Layer 6 of a small transformer language model trained on English Wikipedia (16 layers, counted from 0, width 128). Numbers have three digits each and are written without spaces.
A neuron adds its activation times its output weights to the MLP's output. To switch it off is to set its activation to zero at one token and run the rest of the model.
A neuron's activation on a vector x is GELU(weights . x), where the dot is the dot product.

Input weights of the MLP neurons that the questions are about. A number n stands for (n - 500) times 0.0026.
n58: 526590577530646760403554483732603633432372500539373780555702431718306496701670434327302556342231661326202294430526562531301521456632491569633219509349669287410804535487382533452296411569639467491425700318841323575596241347257527321534527761478569531478448690376533667516429560491440392392626389605491354436343471448631530798513161390434289422287119421282670365536420266657538496313462
n96: 527577796694437489376630543589363543258410510589821483282466615456517637384591459464550537291546573629353526534290423704214450732589528396468524497467543475383372400682571632392520465532473231551555476497517718558390471566362425589375381394514527615459534447646497455411580277413483409280510482389527541583605526497526500316576657689407720446510482627592394534634611545548526595483667
n107: 563541361425668466514507562868534441456588437507652593612325569622390556661745700369531607598403489537508537637606521663592520476412475317518439223419415348411356546683478622400398500408379292619482504642625537450384513544609493469406593326525348507476760551415322300409550428404521631765444718474339571321529428524381251713461493398321352497496511487664408580518577391681446383563548
n123: 458405397537457582444267301638409629350406649204520530557504739420567423420616564680550517513270392492313203682409526346423748386632513437818569430407488513296413307517428416487228397397429414508496483328305292392516452627556500530341682659364679694428416299620683538755521690448537596396529290420365658475409242433603587328547451316313568207556411734171274339373699466745398549357297
n172: 558576609545443555551658508403333329601332739578515603477593592419217449531460516508409561368436500459508396636663480382751402365504500473743540583407466604367667492416566434443425496389189537360339390518405590493603456609584613577396679766367393745547316380630431659662354379520428492583677332597577300819504576473410610173393581688765442688524467589581406608676686390577392474515083
n185: 401500635368592249712507531330444425374403723386362486572429511500511353546446350593563626403467649341423551668343551482457455429379219507638707385712417482563400248356600746588465615707362667421641319564485414473510636279396530507500573453296689515586458485493399614625442642358420493522408301351344406662467413556521660457612493407453521285659507537397500532688486461372346684712552
n201: 846485319372533249342462303565643648411708734465437602500788450600406551379586419605396873439645598378397485772594721362866387646480418669263454234432286380540311505564450524356495367106500773803383188681536320214447159427642621389674608795470981803581620344495600520575515682233283326469415548232570653417392580797578549700597795412394566450469764361445642329646278566445277693545579
n209: 579418341328671309727600409524298699518620602425329446329699500741622615544500535587764409531898356603381674579664751509291620355465281387537725599563547336396330670626476342522491393547343509398835451358495453521303614338463417311547572373473713824571614436679500443369616298509836483541360063468416442811541438379577741285339602402580566544554713454500401452477631349821492567544289
n220: 633677370352424687483164492191445659302395600517433487600383496543470465517390370406487555587491734253598363742521416399330622776591273607410196449566446187555277649449496533423475356687594767413491421418297600623443731625390735496625394629483743601439727732513602470520627492496221406473702363473543229316443646695454555482693735617587261444343577446638563349746301683440409355221378
n273: 553552438465392420347403427412569556338550514465438284579564693514517298620386465592670528592355428432527609405414435407464641563578325423629450673483356288538583421486446497524418217556367391670650597446569377276584372254447459363418728711450448579560531354493683627467504665720465517514577500773599489428453470583668421697453345479425514444529533736620782468500598418489483466777227
n281: 516921625465455548524420567635701724471488500496410414578625412708333464399401391584508405718653471539387539540382410663480339384524325508605434264570925738662500520595475595508375329360640427476549529557492461519297358457561454617426315211553448455677695363467534649578451551582823691752260402445355704547438644171578425754533563531427500329529690469328504440350187537452492519488579
n291: 578684401404485763639522554381339455541647690492417424458469590262446756684170528590350527594758596447381538461408376425611454375425814330492708465560637504435585611515235537376550572239492467649361464611637526563578661489578492543349612669678392508465500682484371299656432668332565345576699570541445333591452467419367420707596237401776520298714451399633473520508530717426474582512182
n321: 622483331641567509526536392555363340381573444373086677639717714702705432585408462782575634190404556516349423360442686277654417741449616579438319736528418570384583564579443356441554341500789617373582560560496430424283439697548513500508526566602558548614798732453604394759435260591442253552319866314267470475639552221319422448526531533457343324354291516563595487763455556593325468395546
n325: 401698508547570366367625566314636692521428564444712630566676215409759648468474424343637472712357736570362282344523423540359589361684528547400317262412627459598623573347378459520581480188571403396480565447667781398553511392380550444481512487660374549420654771512421496507779282301539338529460567679464339508353253567477516557557688257628300610250450253552240500484485444536515633528628
n386: 440711403445426511772446334460432490552617440726458500477447454454392523407456457379683644517715592529730526553575642547386565500487544310476547558593452407529581557624296654693380429286401521500466578513650420390588516545531521450379483430630379697653635442426434470509429351270620392514447598410301275500320506556497487625530493613694343438524235516639471540342522664543567500213575
n498: 809640334587561441398482386542280268492480394523222441534738635593519621302563321540332699469636639428571522908390373398602523225375350469285658458485571512431292716439444232442534472792338384391492393599397579375537481699441451574466540753453408714488358392662434656532615470437492512341481693447488272477448380427410583512611533560441598738335590570662432314528485524291459578562606

Output weights of the MLP neurons that the questions are about. A number n stands for (n - 500) times 0.0011.
n58: 417536631577653576538541456424607568465568662669360558494607497543592530388591470432497637568453698210270409500511661598531589596467442566481355538438516357539627497467314553529484495486514473328476621495588582558442292451396477273492536686543462447559529595279489446663380519569416475495524500620431478375477531545591562599422326466511427383514345555480486601473370511622412429457602
n96: 586586506449434446465500375500614633576560592616568414382522412482486469415575615500546518573506446608498517519356498559609502521535520450559572559496446454536478350579455403597502464541543563581428510465502570504412473426545471506502465399449485494456564594492551492454489407508400417464513434545494556453529573520468541388416577395491600408463527454546577361387617492614441576576490
n107: 454418554567412500455391502542412412578388431485404500614575552663527493461483385470458420432643483451461439650534448410602294615553646447379591492559590468503563555522442392319497401510558664523599503529559641525514540472543533515441541609363498544453586475456437500267425407476502319507547445453536567466318568500559738421482495542537390616586478659552580542565401566391445470533558
n123: 593403602439500419544353503390255576365475494529406517559450613576618402482424500440532394417713321516412503569524608519500489555597555639540625423589542615343318511437491558468494454463530492505574640365447549541416570503445678466298542554445547455585345500583521427432549416364593452500520362503426513513653500524616847454423506331505489573524526600432454357387630452695508575490566
n172: 514408437436529510598442560568243534469520414542464560481452561481589523493521509529586483432496378584484463558509451509341431674500440436424366500596416586612468643575597456522330476589598466651440486484391524513610473556411403537383502558517534410585507565495406493394584416514482355565500486500560601442529453639460279545500422448362568622397468554462624500580654682491469445533624
n185: 639369537498447549568485512603472425401529458444424447467541406455463507431624585598554533536533525519365701623546403446472505426518606347484676381486657500520572512521437417498521491498421511510410548582477367533436590546604437447500512507467441473457374575535666573463420573451579472437425477407431663514430456595529927549493502502609480418374539435514431394507616488481421434473382
n201: 500633601476663189426382422490545423432393404550497385403600567596472494219561590510402545594573628494462351403556411478609384602531289661337386430449488561510484674525456603430758387408358691503591374614349516449435357431484461503625475987423616573479555334550671653457470602487393554640359660456394488310487614458458667500708573510509586448432488415455574414627481550455333435485659
n209: 458456681616450296581486500503471251607538645524466398481509559419361355513473581628505652636577487401542411436508468455554434466500377534545575542683394606622518516529568498436533503477432597492438623554320505508453569359747431347428332710312640436610494516388571565523515565532510351423463547431411531403575575522615730647484402427485489472484518356503500436479573521468362480607442
n220: 427391475491569562574610621653589428434512562390478671490546505378404524556600502482350555588441448557522536342546458596453451660573634457680555445426282538652456329466484507489387540493492472401573442560554398384493552403568564329386384416480409521476472378446473547508533445554531547509440582595364546593671599550372497517439428550566608526666507443465467426445527466570615445603488
n273: 439562472471557521474571606487510549534498399435588495502646319609544396523516405464467478500520517562546408367483588539538404526569421506428412644462596457544372444401427411553419564427518468401355592487584618537526638439518514559513448493341502732517532561572452549384360468467422526449437425368571457626630511442572433427563620498462548574562448478622455463543524542536496477494461
n281: 512439587481515505563547596673418439652634455460515368363454395437660389370632392607512497437516420503393482586450656325447577483596515456490317484513500556662544477598559376516416566505536553339556592595369566486449476544477733535580394608464585432575348510438584578489507446441365405476479381320535461470503465472622490518444574584462505539505498435500569593507513375556457465428695
n291: 566488547407507682398685409500428463549578615382493547580490450551372584520428575539376449447454613538561433382448481505473458444556642530719505538605523398396505519514419571379551451477517530410561312431598553392292459633578448465502446515553498378479475417460495541472387544462635472436682606505437498608424538486393470462439403563525560475646601515563449584446591495440561582527394
n321: 558483485502524458468261428482483411427571362533602537631547380641561480522541478792573580329559380625369495466548536518618590639560437515528423551503527681438592456599500452474560431520526444339584552389475328624522517455536503467466428574415421476468537435614560380634403505616517497539368596337380505490524459480412500378641575554524577473485555578436430411478310535454588524534345
n325: 628517423533611555393446581520386471528526518468619521683581588338612498486424738640495437502491355460480557447483646453419490537392531610581636484565408645598485599405481529590539474595559524434388398405557409519490404487582402456271488362419507605392536467525586482521571468384553530548346471575579520547451318366433323665454503541443503430415433493553538420588427565553607418552522
n386: 517508489496550460373384421451468432504581418577453576446470580474523552404526510534494461453479598633517500553464517628598479426504405500573496594528416618500637472484453441422531534465614518548597504518493312558572594480634421617522541607423502491403511483443544545398357384383575496476471506418612635637583479413427347481461374448506604473572469445547427614531498441553468553407506
n498: 562543558511550398464454541391603559471435434466613471507505519502549575542448300472417502511461489509472560451521467597465546559598450539523394522481505594463559434441517567457357528500633524564345607500573312507470583490514387505496523764443406507364440500532466336500385446523426590491633529604555659557488491472471880477419422458637456437511390577390566658378359542556542407473415

Each question names a token from some text and the token that comes next. It shows the vector x that enters the MLP there. A number n stands for (n - 500) times 0.0058.

Then comes g, the gradient of the next token's log-probability with respect to the MLP's output, scaled to length 1. A neuron's effect is roughly proportional to its activation times (output weights . g). A number n stands for (n - 500) times 0.00073.

"ue ", then "bec"
x: 430420504447459372622456539400447399506574437437613462466400593461551513606410528630593435567548320544530483529458474506541527488589470602467597565537450540531435404504500558449595594557505488457466584528447545492486547521518548459459516609375507394426470387506378598302447480434509571372375464440577639559533408568635713577401442455377503487556501481411505512423490481632572488470417
g: 725660561447500674558415575546675416370452377396332200767403495267293374503589553554585398354440662436373539631436622494459539558765454306649571546668645475623728274381630639602334707575578532517322440498297550136520366421342583517346304594605590444608496549352590474513588420506380505529398591623477587484520406440461518356553522445676660484412315689619567569525553367504619315437523
Switching off which neuron hurts the next token most? n185

"ard", then "in"
x: 506326570428470452580507318195631318539465502405631362476185574485508604406532555406648411486637411709745409376500343678644476697568532432415510711495448395527524507785433484401659726536478495615423614649476522593562596575436475429573319521430532334495420645499427448379249342536609488217460530531636605484406517490466554458490461679262532513473774462479646512385482540442525471539497
g: 621560535454281299456319501545587676590553610536336674394649639373398411417590558428600425548534594506551358517580367608467608612379660298583477558462539642583282241491540544372442514199665568728561650491628413413326687373357305538519525433626555336483710568638506297453556479170518441420525770516567372419347424390670555473642665674634494378485502345511519201453601498465536605457702
Switching off which neuron hurts the next token most? n96

"Car", then "p"
x: 377457578450508421564412521417552434507562506415496544583472498511439490463458417589560309528612431443739578481370433620707474640575480386355509648487606462603516456527581517478659499442595555400274517626507446618459511591429427338546386603221544487464424429418372496419404480475576670397573571496458728505314511478598652415362512533312387537410662547416675527493452580467569328482531
g: 298333376465631412454563515670367270206563394484752445675530417518498360548569506663389451598419654622468411404507579339695518695540331534513437222640497506738447587712437712332350557425571429452424400433551579424519573399582504219395535527583312528725477588368616591250536500407575450592516470589626528485546494540596616207432461391431608400664557523664407269687675467573702562336617
Switching off which neuron hurts the next token most? n281

"er", then "ant"
x: 514557527419384418508595508324769528675672344356602533706233539447597613443469472697610504415579532453664409608426325584399422654618538587309591473329532507333675363528505637392585547500609646305442544497325433527281620515483720325506349548521493315355413640458297558360495526453484661246555671403487569526514439573600511391593672503434288485383489396507644625327653529502508534545431
g: 737379409489563476328591422478628382473433603491642465636417604475494299545497702463469588660438426439307398520475565472558689295382487435462741682376537414410572502329645568567523396620626317482457679433534347522498754278350396583497398546317565261389643518689523402685242649468245435354556433590877365303603585413657536397341618582374665679454492506408514525416568487674604515503610
Switching off which neuron hurts the next token most? n325

"Col", then "le"
x: 477441498476451393542338596458513476482559434482670543556380569348489626441485510490587333503469393474660537370339444781485556706612577474362505711493484576548656344644585285445724510627450522513505614661443496569509584515577425581408334597393445530443402377409458490491418384456644397150443616590703696533387540525587616513338447441392462394362627506535422502506428459500543450491435
g: 653526345393567602611743418371361256333455579551547672515604197554520361557435673489456567539425275481715551518244503356570633473622330511701578573586486388572561459640355445233567520559371300579622633445496703503205451339427449620522412491524402350272399400440548528364410762500384477466486812579533496265665540502525584418539590481640534549379501472721551536603590436452769458512606
Switching off which neuron hurts the next token most? n96

"ast", then "el "
x: 516278552389519507620629382672495414571553406552634492554448500463523601603571702380551431493595280590793467544470408821497588538623453485478571690310428646506533481581667555267467406614374485477494645712475511539546636459505570515494380595479406162351344416535324436352303271531465410339445588634553497511389637589314526359499482694252465424367600443421673551371568557483518520581476
g: 747360261655345643493446456633472647593461370195551590464517640669456545580386442551550415693646838667376459325690303624461440475492519463555532631456458565450238672230563588556478622345513322625602252538516376624465548391544370544525602557540655490668460507449655631222500367435388378573584462480537441528566665486581398364534547436297527454549646332585579506478568624297178477495422
Switching off which neuron hurts the next token most? n107

"land", then "–"
x: 497372711400407215632575382568457514445617425412673451533340713373479521461484556348329466557726483402457533664376402724555501351595583656246479514533465569436548466523511516242675646500548601475487321578405477547431603668690567426488532505442442514481577515357313449312314312530568677402461554543590800465534532705574542326389616505442336542509639628350639453302643391559435477727452
g: 463606506286474374619486622404609508602458496561588609520671428541519439387553511480417602496343360404524413615421546437335625429501489476480669618336623517402432486178667452673400603589536629316721507395580400563656660508403415581393445536593409519275375624369624909603688407594597478549646237551407310472727492599357618493431487395416359312383573302352704549618257468363685458727517
Which neuron, switched off, raises the next token's probability most? n107

"and", then "er "
x: 458407551338606490641532393361469508463534376400610474661321576278352565554414591555411358505533284448578438794557389599722516386513534561399362677469512639472574387538486618357573542537485638421273363528562458581427436619728576484498454584597315293298526574466326376480519418645640579448521524478579577450520517648534567451531550537281366581345616451526669519440666526578433430546374
g: 471425488586408754488651435634580476570836622508442626600421682360364525644392487650426371361518395514334449286605373513607202367375699593681424450414446418573443612469359680533367383555266476496716491449634388648578624718683345682546574489548461507563376465481562502519445365429643386558559274564625454398420423705600352331519343398582490530522673577491328695352571656312544374558247
Switching off which neuron hurts the next token most? n291

"w", then "ay"
x: 454436573429476449526498376420500535510855489425595406477228776482529601547547621510390364617550496458555337660648347772595700426648431557320476650490390486378557626342491542311643593518419656456511529549503550572395518382661645431543246482338501207368367520428421589470556414646570722318438663461669485557587476642595574429288473594369450499351570461364450509488420603455552418570423
g: 431304414485506447671394463428570483582748266408211405432337295438459583505629448441322518538480265496715660722776402689416869401543475447345539463461394525518406717473677243582436685494551458795412564437570606528525621408348505601572665565385606609380490531727474557498443611493386289625533428522614667439609575431407467413612437386541398395429440410590479486452370596607367734384473
Which neuron, switched off, raises the next token's probability most? n220

"V", then "'"
x: 459494667441453528446388525294608473627551309351539517438234545518453559663393442500512466524466494514509478439451385606481571492651562476362501669515512530579535417433576495428645576655475567464396488747527543577404455464561381441517666560194367499352437371405310572449383519477702606367590661471593710538376465553663598442300518561481275467486706512522528433297579617604652332534430
g: 546573568660481504599637504405594251460317505528544604908428589500397346490456366642587299465581356637614472485640359580427200525621519472314595355443340486555496464520343451437332520534705588397478393336371476406561660284482472378667439681473396523715514333418448571596376524398441597583274395598311502544818609695436527434526673493315557646729548535522378462650399609474531690665353
Switching off which neuron hurts the next token most? n273

"the ", then "or"
x: 498406508498502427440475580404491393496531581468547527493569518499541560424461513468452491643620470577640432429481453533559436543534503623449518541437525531469470456535508477421650545552464554444374435487470545527489538506475553451496497726419533274460454366375486564369485504462468497460392574459484587492522470550523682628416502408455435479433524551451596551456399492522453421486588
g: 363461523345524321460521522498317543575333495433529530497476566495456810279567639482648353477549485638397501559469513353362465495725509745351489621472329637661653476311494361534578522573506655693295749625475312141644428609677431327593459479372508566385504319772397533407722512587639381418510464502651433382508584557248395403450509397599404378438700504444545406554506587683386623496774
Switching off which neuron hurts the next token most? n201

"f", then "amil"
x: 438538560553473553641498612469528418564527549580480463546518393403607488562411707526468360542582502581667392674286353520617496472581584572501552757415398526467540511547520578540673528497404558426498561590477439495452551479578449370587320632292475429414423513345471605465402443445432596267439671489540472440388386518635614423312316705424310577362610588374495501463560586525516316452432
g: 684520410518479538417531279516476606564502303630567666324645400497312539634344503261458697570491666420631645397629569459563654346563521577583714584618490475415696635487862402590540324389521254428448698548517421666328617415490330384421587383572616433596578448490573447512518425444492638679393510542479458643411216517530362571409583382515525511431399370608032399576452406744435360489498
Which neuron, switched off, raises the next token's probability most? n172

"ent ", then "A"
x: 457322507446453369650488537450415433489583436458504525524401539440506523542437559569590416537530439546500474486464473474544507445587488536473529479551489616479386441504460540439602550485487550428478571477468549551492568553565534485395507625385501396435549454468385562354476496390537531454379446398498602557536482558638724559453491498416376505568545524445491537377616452576555521460480
g: 471449639555413153496476445510442465521404476497406626566477327602465586621419593343527581642537532502459585439652466321509487379295366557561466632470545388615363436409407390498726180508520400513638393496453520593556363720217444684628805450321659436428550499436564490521586606416606491348464525532446328409739476684749436626532689532705569408772545537601412375532103439393446578708492
Which neuron, switched off, raises the next token's probability most? n185

"de ", then "th"
x: 552376510398519446630477447441540399453730524385468527534378605467543470549354464510596566523574445460535522505465471576620510509578471503563543462448523592470477380511601553403586575539548494382440522523416557492366508510487426465428496543403436404480479317549431723389460490354550617403423460460543562533502374501620721472497469593416331454445541653510579445528594485576568427447494
g: 417460422451487519395780642572643420453401567428361565472500615488328337383492310657439243576356537552363450420380578397645432482373694586272600527479397507742662410550578681489645693553640455487614502357406450640477533438374333308418657452487503526461140584407735624439523579435441643495437545628622362426323684619356538547542488560739822666411476651668312515516292549580364415552380
Switching off which neuron hurts the next token most? n185

"n", then "ep"
x: 542435630316562328659433578401646465591751454545659559707335575430552559563481550472512261490609498552705340565492330544596402385530458482322563682277446612602527593448461519472601591619431583416588513529470493550485534540652572542553400625243384374509407462516400537452569369569595508253344534490429443535287442442504589446451520469427332568422650608346512606511427500486497458530410
g: 614514511563544436340476477420346464389673721275528715386506572567641654578449746600593673565495498640457656412406515635507441505536168675548458404520404633337550533586623511278479557489449533587414378658483528526561544613474329494490585504488485382499231385572324532605381348525528259671371462478289330525550404530612505372654547413419398795644537583790646086491427519315471644380461
Switching off which neuron hurts the next token most? n172

"of ", then "the "
x: 501374570551524431498430570486633435512625414421532519586505494471575520502459501398474439502502525583634405509524515531495447500661559609494478490374524396513540519509421559414754539538677471409386521469530523580443498607399504518523405646465420438411453446447509542411451540362453489342474525452510463466477376396553701481410470631459414528380507529520559459459360563484567401469565
g: 320282424621403629530514575509634520409765523336247797443438466436563471665606365379522579543564238626709509448319437597563712399550577664510645340226457405514607537525475517413682456484721534430666645179534512499644462566628461586269368416678421374342554415448383536599469607470373410481690533526414350544715440465555425307507557532488506430269673641424515490309609489531700572570330
Switching off which neuron hurts the next token most? n220

"tion ", then "cent"
x: 499400493445453368584493503413433477464512481508528471468494590469486481564441469594599481528535421537533387522523479495507496437611477554480576508505501608474478430467468547447619565457496482416452582516511574525462582512529535496400438600434489399459456419406360621384421466423490564400413497477569588563544439516639745572430431487417437514549563518439539436442581470584533492439520
g: 343535551428357229463560553346649220507530558571499583605473608632472558330438312770610448610499503787346716528346474336502316390450375584368304489442712464653259658615498494394642435474584408522615419309423467541323500626595500505556731514389571561546337401652379665483544569561814449530460446534601327416708543506510514606402623755535523416578449537489527413416318512317277468525763
Switching off which neuron hurts the next token most? n209

"us", then "ed "
x: 355494504428516412510653579359443282534697447259622578658283567541405450706617409574496432499629449499523443500411372519470495494689493625342431613481465604482540402424604620393777799449553620424392403714541428534337491684414388654449474414588470284464568483241460527547414509536669612292420572612649722456480428383629567436339427587449211535405662381367583611386467584386526586582476
g: 459304561437515431459630623397549384424457574552472490302593444401749746447464445436475525359647429500292748436583548675536536519446419612417505510309291550525495458663290391637404564340519559217596479570705400498795775512440602444541346434602549481503731503326342592606256387521413737445593540344557432635434604480552441452698720467386429421574470402460368595453801259366547459700561
Switching off which neuron hurts the next token most? n281

"er", then "ial "
x: 504505459495403540438527591507683519547568392282557433766300394422427778556479555621514349486649482606460572656376220697385475384695556579195433526381624488409615392674462592538571555483580528437581515553473572474358521634546480270449269564502470315445480471459405570376395466440507696431490573436387640474567466517636537378556565468419293483436553413566826530167620605481450450599614
g: 585753767555399659355457438611521457568448345506465400328453411344459701558769496470693600592455367497444409704548482582478564577511394707787509615417609548499292426400649544475294576476620590506377485670374578519499651427541557577658479473485264416533576464390306385475154431588400193540400510694468372614560693521651437234579452487508307341746395368475637434575574423530382552521382
Switching off which neuron hurts the next token most? n281

"the ", then "c"
x: 477417543489509388447427516404501373450544569466522503517537461561544572425462484520522459610548530565599456477475475546593471531515532586448515503448521565430502519511476510427697529523461542460400463506478516500449580531516547485477517742393539380488467366438471605369459486459490483446408535442528519470514465505521684535463475453464447465423553514422572489438396499546464417516575
g: 271475260414513712538521343487559546460660542572692320656469498479368416346539534570733504385594734357556392697612295444591513457671351521414335556641577301456736530658568498460587514391685650372449424309513546417428526651570625436389238502487465419353537500307474580574519414456627355325515635546613577456455468287603563616542594476668463258307792425366697374727463366486358562632596
Which neuron, switched off, raises the next token's probability most? n498

"m", then "ate "
x: 558460479395496478685588534281417513557540389348484386626357587705492532627410523644499153754619434652684446469590276662542525596522449631585340503157655545451608560397645573449686519599487733457613556594476567477545392535735488317504201515435343317532372530439378682385443455509579500361496464369513669519521484617529510382579542480398371351377848564385505549503539493437467571254511
g: 481716692537511622639411718450385438573581311663377474598416357558658680341413411714656354436456386490568465493357479448451576717533447387328363446548446663553366604366248513534322377535552449413502636587565508648352387613657585230457458487693615513610401521429543342451809470582489709499647538224514392709400189578324424477406463590608638604438521386617697462601449534282458439589400
Switching off which neuron hurts the next token most? n281

"coun", then "t"
x: 368451570523422391623396483510450284614393436547591342744448451473580615500367413597468411544578417439634525530473400465605468533649571522490438647534456488436606581588601452379727669496583544434607718615461532636587607569488495397447515573418538375275614450503419644353373424434555644192349549599612570443148471544673590443415494609584353435438632476440525495456391428418521399498362
g: 480582700594436607390586334512670355384511659374633463462590567437514512494606644429613720503524275459459207451444259470320449591278653623469626623484576587452445568545544572633467485504636398463459398899339439615785587428561381360490409551359383384331565575434506437741393557422332577366515786518375501862483589457435562559621413483563280590389377629434345507421496461656494284492455
Switching off which neuron hurts the next token most? n220

"ity ", then "M"
x: 472321513472448343593514429434437490471553461435558512514414580483488488486427537599562481512575405555474531554484476536505515426593515577482584492552505604499408448470523570396569569486518511436514504482470578524494543552591504449364556587390498401447439398476370640403473449372526600410412485459515595533533455551597739550388479486443393443546541548456479465407610495592546436498470
g: 571223504666573294304461628850447419556407482601556520618467217420692570347311550550323572579459479605303611384578539656715182666149539552487586587459600546663397581422418630449729510462405548562562499384529515583622652406634199509463597493482483496351706442581583536396441383474466349595388511448824386455527501486492479523510461581393495542622668399527419517353250626485428472584498
Switching off which neuron hurts the next token most? n209

", ", then "but "
x: 519281541597474481551422478411545396490501487483474571604444476498514510485454506488489449519569490520525432517490444580524533531629466529411538474518543602404561486410487515427508507548489525382397568583556458489462553533481539476514478613484494490417396458461485582415431550465528533320358490531526555524426508513593743525473361519481432469443545526493594532442446531510592415461508
g: 568433536602614630663457461387582603463250668382394580574461691447597232506579637526515480417728555386388436651596515280386574580377261350433701416554573465493644500567664694559441479391368285552641603585693451504506758308595450463407404503608476544521301602332617651501434421359385701457480378749348563667323601513386451638461214493524322291623453714490564449367648494501416293568458
Switching off which neuron hurts the next token most? n58

"one ", then "was "
x: 456351491407503506648463508403431442492606500483639537527378605384538483444410576578541413565624409518531460590513441563549532558626498651519543568533509576552356342498529568434562636459505500458486523506432534530465535541602558461422499593440485382402462368431429590452405627352600601408367425445520609503493384514609712459401482444389404449545538514418482529395517484566527384529480
g: 779284510628462643632312792640659244320402384383434455474603635407376540402686576610613438420626458581477628634540558575377521379524323376532522547256463605624540485478319359661338647505619603350459439313336488304598457589384491404557433529360628450577342540676517430402691381478695455544581486512578627608671340474717486352553424301603422417564328743506540333491499379479762556371575
Switching off which neuron hurts the next token most? n123

"ch", then "di"
x: 360541627506510392408507716492573480628570505284529569752500640451550629529415346576537507667524585626705669652477243558455557539606517385464505586464524513500591560478561474391552412437551684547336555520364583531374597579852530425600292563300561322576396322366269647294335402372531639413551637573471563422554447523638512296532509456424300651291609348296630425395422486503402548411421
g: 685624555374601447740581547365582451372413429535478532314669521405496582177550446465431612482420447630490489507569610429578453562418646464299428406634823665422500667609386422314656397423758626549595583452276481421296576319471625507457475534436614369601471372332497615520589754282603302497490355541399526577363447361608590710503642595236644432653366405547585345571419381268728491574573
Switching off which neuron hurts the next token most? n281

"s", then ", "
x: 560501413591489370562654607466685517548648382325629481660253649430400460536557662579409252488501441597379469606515405699551712403605511623447532712201433588644615497470522549225576408602458596579414558662383601387461537543529571407564532490448547281343436500415470561348437393482429594486278528436475762453469567562457601526444450460404235539419648459455526591386461581520463434515452
g: 462426520414540653525608462553445389592574580549497383492413673549453545550537343370390477493076289481673588504601308482365474274499489677459723518641360451544505475580542582656525496654606671453332172493419392489349475549538632146758516488574510339598449693490448834496512348710529753460358482663510444465437624521451483394343601474420461385418431466591614544598392648704515385671336
Which neuron, switched off, raises the next token's probability most? n107

"in", then ". "
x: 473505500538552382588371611418552413369565531373596515727611463484582573478413487667416523321646433492519540490433366512574513372659605543349411696448459633439687574515637520452577450577540523280402460532506461553510497617717433449489517610399457388433466478316370563438507446483461475320368543432425578345510695426502605538480547564367499555303759605458541557415523533399605391551283
g: 416505462451426708358801598621554535538421425441498543421326540530290566544504623415472660626473319450414449513533333686384384486322555395399704448419255429646388606597493524409604576627666410581717296522506506406478586408673589345623657456442544396479279710505726347663497585664504579505480490556241574286404845711581458349401257540483281617463644443340554523579626561551515318404435
Which neuron, switched off, raises the next token's probability most? n321

"en", then "ing"
x: 505526613381512302670605553431587488659721286280477587620365607383578500471525559530542318647582342419685478694461381707697695469776430569342433667336418655385491294319483548404546769625533527516517564609439475632401428588587582295506289530561318376456488568361520424292586518738305543473498459498589537551608552419672469572331483436396311695349531545447564536383568297455519336412435
g: 529472495503380614517432477633364606509466713417562334698611721315279495570422493447573545490452487340463485465519460428586515436648445345977661546225382470331366278474426265534562456634347486474562398690540412510479396506465321645658440467648531343513632543637369469646324618423438613412601627471639325750521473453413492439495468670542618377628455755422251372600763409530511542444648
Which neuron, switched off, raises the next token's probability most? n107

"s ", then "are "
x: 514393491412435436563460491389497430494635450496500498535389583485494465550458523531568435468601496561551465553535447551527580490625516510508553515558498570469553462438434539472545524484508531398468553519489537476458577568451498508427493604415491412478424399470399613439419547381501529358347517485498550571456450477551745520413444503425433446448532540506516568510568537603559451440427
g: 628498465426383591487324630612657309451366465483491368273426416585594670437541570695586596681397434630507467452529435435693702297471534453645546599375553488569683374484344512772548502383582756554323573193420351386508365692591479439541550520399775430388339470567549227484416317549618427338601626612480318440489452599501449610396419468508357420605327371569582551515814629438727297571630
Switching off which neuron hurts the next token most? n185

"ke ", then "out "
x: 511374430455462553482430483435530467507592389533546528595361554447607422503426565473531520477750489553618406520557460634554551505573602517575449529416416545459536395524540435444627509513535413395546420462427522488353552594552571450453556539479501338483370325509385652357352473439546561344447426496516619569452479463698710411517437669439364467481583591507537448519600443603600463442451
g: 687486419444632558404433353385656557502325573645680673583402629673641557760549514503229543501313509528507420453615621667403526315380452393465443514422346515521687446554416547449564633386506424499844166542332517573558391610552299489457468444297832495695420628530494581467576587468323515330410619641610493495201410479333479502511505395420381464612624534433744630403665422310411331569546
Which neuron, switched off, raises the next token's probability most? n123

"r", then "ough "
x: 442527637432491492419406622508579520491630441658533483755307697457642468558323623566493243478594377458537563375427413629615416399630444541426506532395517579531521494600514468457596507553473699510386359558502597507523606536626617434594295550504610446363319360425397488550356463627523532309568657363576420629294562466475556620351204671368344380364538393349494672491641697471749389546373
g: 679476490279383429331663532289443684671432607699583676477472441574662629607522163440409409587467243555724539429548404449432525516363691507527390393729537356383606435228606366313457647516634483388519274467511498640467545829725625379361517558566500485567506729277543387569376541724571360432451345512398489412426434463496474700381550526618601403560725614522368511409568473395533436586442
Switching off which neuron hurts the next token most? n291

", ", then "W"
x: 506286605592465452528404483457509409497458519460416625578428497454532477524469507498490477515568441544501443509489423509503544519616518498421527471512562580424552504429511503414529530560454518441402532553568452525470591561495552487477475603465462500382418522443480620395475500479527516379396501491489593521479527496598750519469395464484442467462515510501551534393458560476581420480493
g: 693461483447590370419495628523489384456551525568354485492571355759377719447603393443364574713613391652464658330580383682590521476394514519756489338373568405480201576374395400546596519500587395486597420173597609590519542564561661647430585503548647242462606340736595326421485329568714478708414673352511409491460303521520558490531477527432661546581359321511132308555398653527537633541381
Which neuron, switched off, raises the next token's probability most? n58

"7 ", then "min"
x: 496366447497537377525401465444491437410581410465437549606525599420583495572458542604544455508607495515551452461505493547564505572604497466486557584388478609472561483569535466434697507455473516403499510477537459553369433524587504395441410644508499521424485441523602542508449543457514494356335525478524531474426357532626712398412489550451413482428616518472583508508529521465471363469418
g: 576504622679542592388722395261535488586679638566582646403513489268438426396457499460543569336602453454401551574620456352522389607623424617784444276606750363438584605831621653226447338558271353363413512348601511366421581472501456352478582557364443446530558331514419526550549330748468485591511595268683676560679270568464482503424495750347623487505396249431472353537529676473535549473481
Switching off which neuron hurts the next token most? n321

"ans", then "fer"
x: 648343414532404284618434664556603481498677549360631629683452499511486479614608599547475215445487494490572549480408629584487401548808514549438437736476509746355684534568636449483631496493548884453420608368465589347444417568611516393476480551510575327538381595361485608295397409432522467528320445561740532324434565432504501312342385501433339404339568564608749462349474608383550437468304
g: 452740696474853497542511542380502499437524658563541430520701561537600701387640223584414425449411450596244478288395383484484267396408523566535385742693592497574478305543574705698446487377586338330523543370439471412558597494582686439593240594536474544383561433355379527502557440356273297552459670686550507622451896461415376466521492536529479664386470621569425587419544618270390486406478
Switching off which neuron hurts the next token most? n321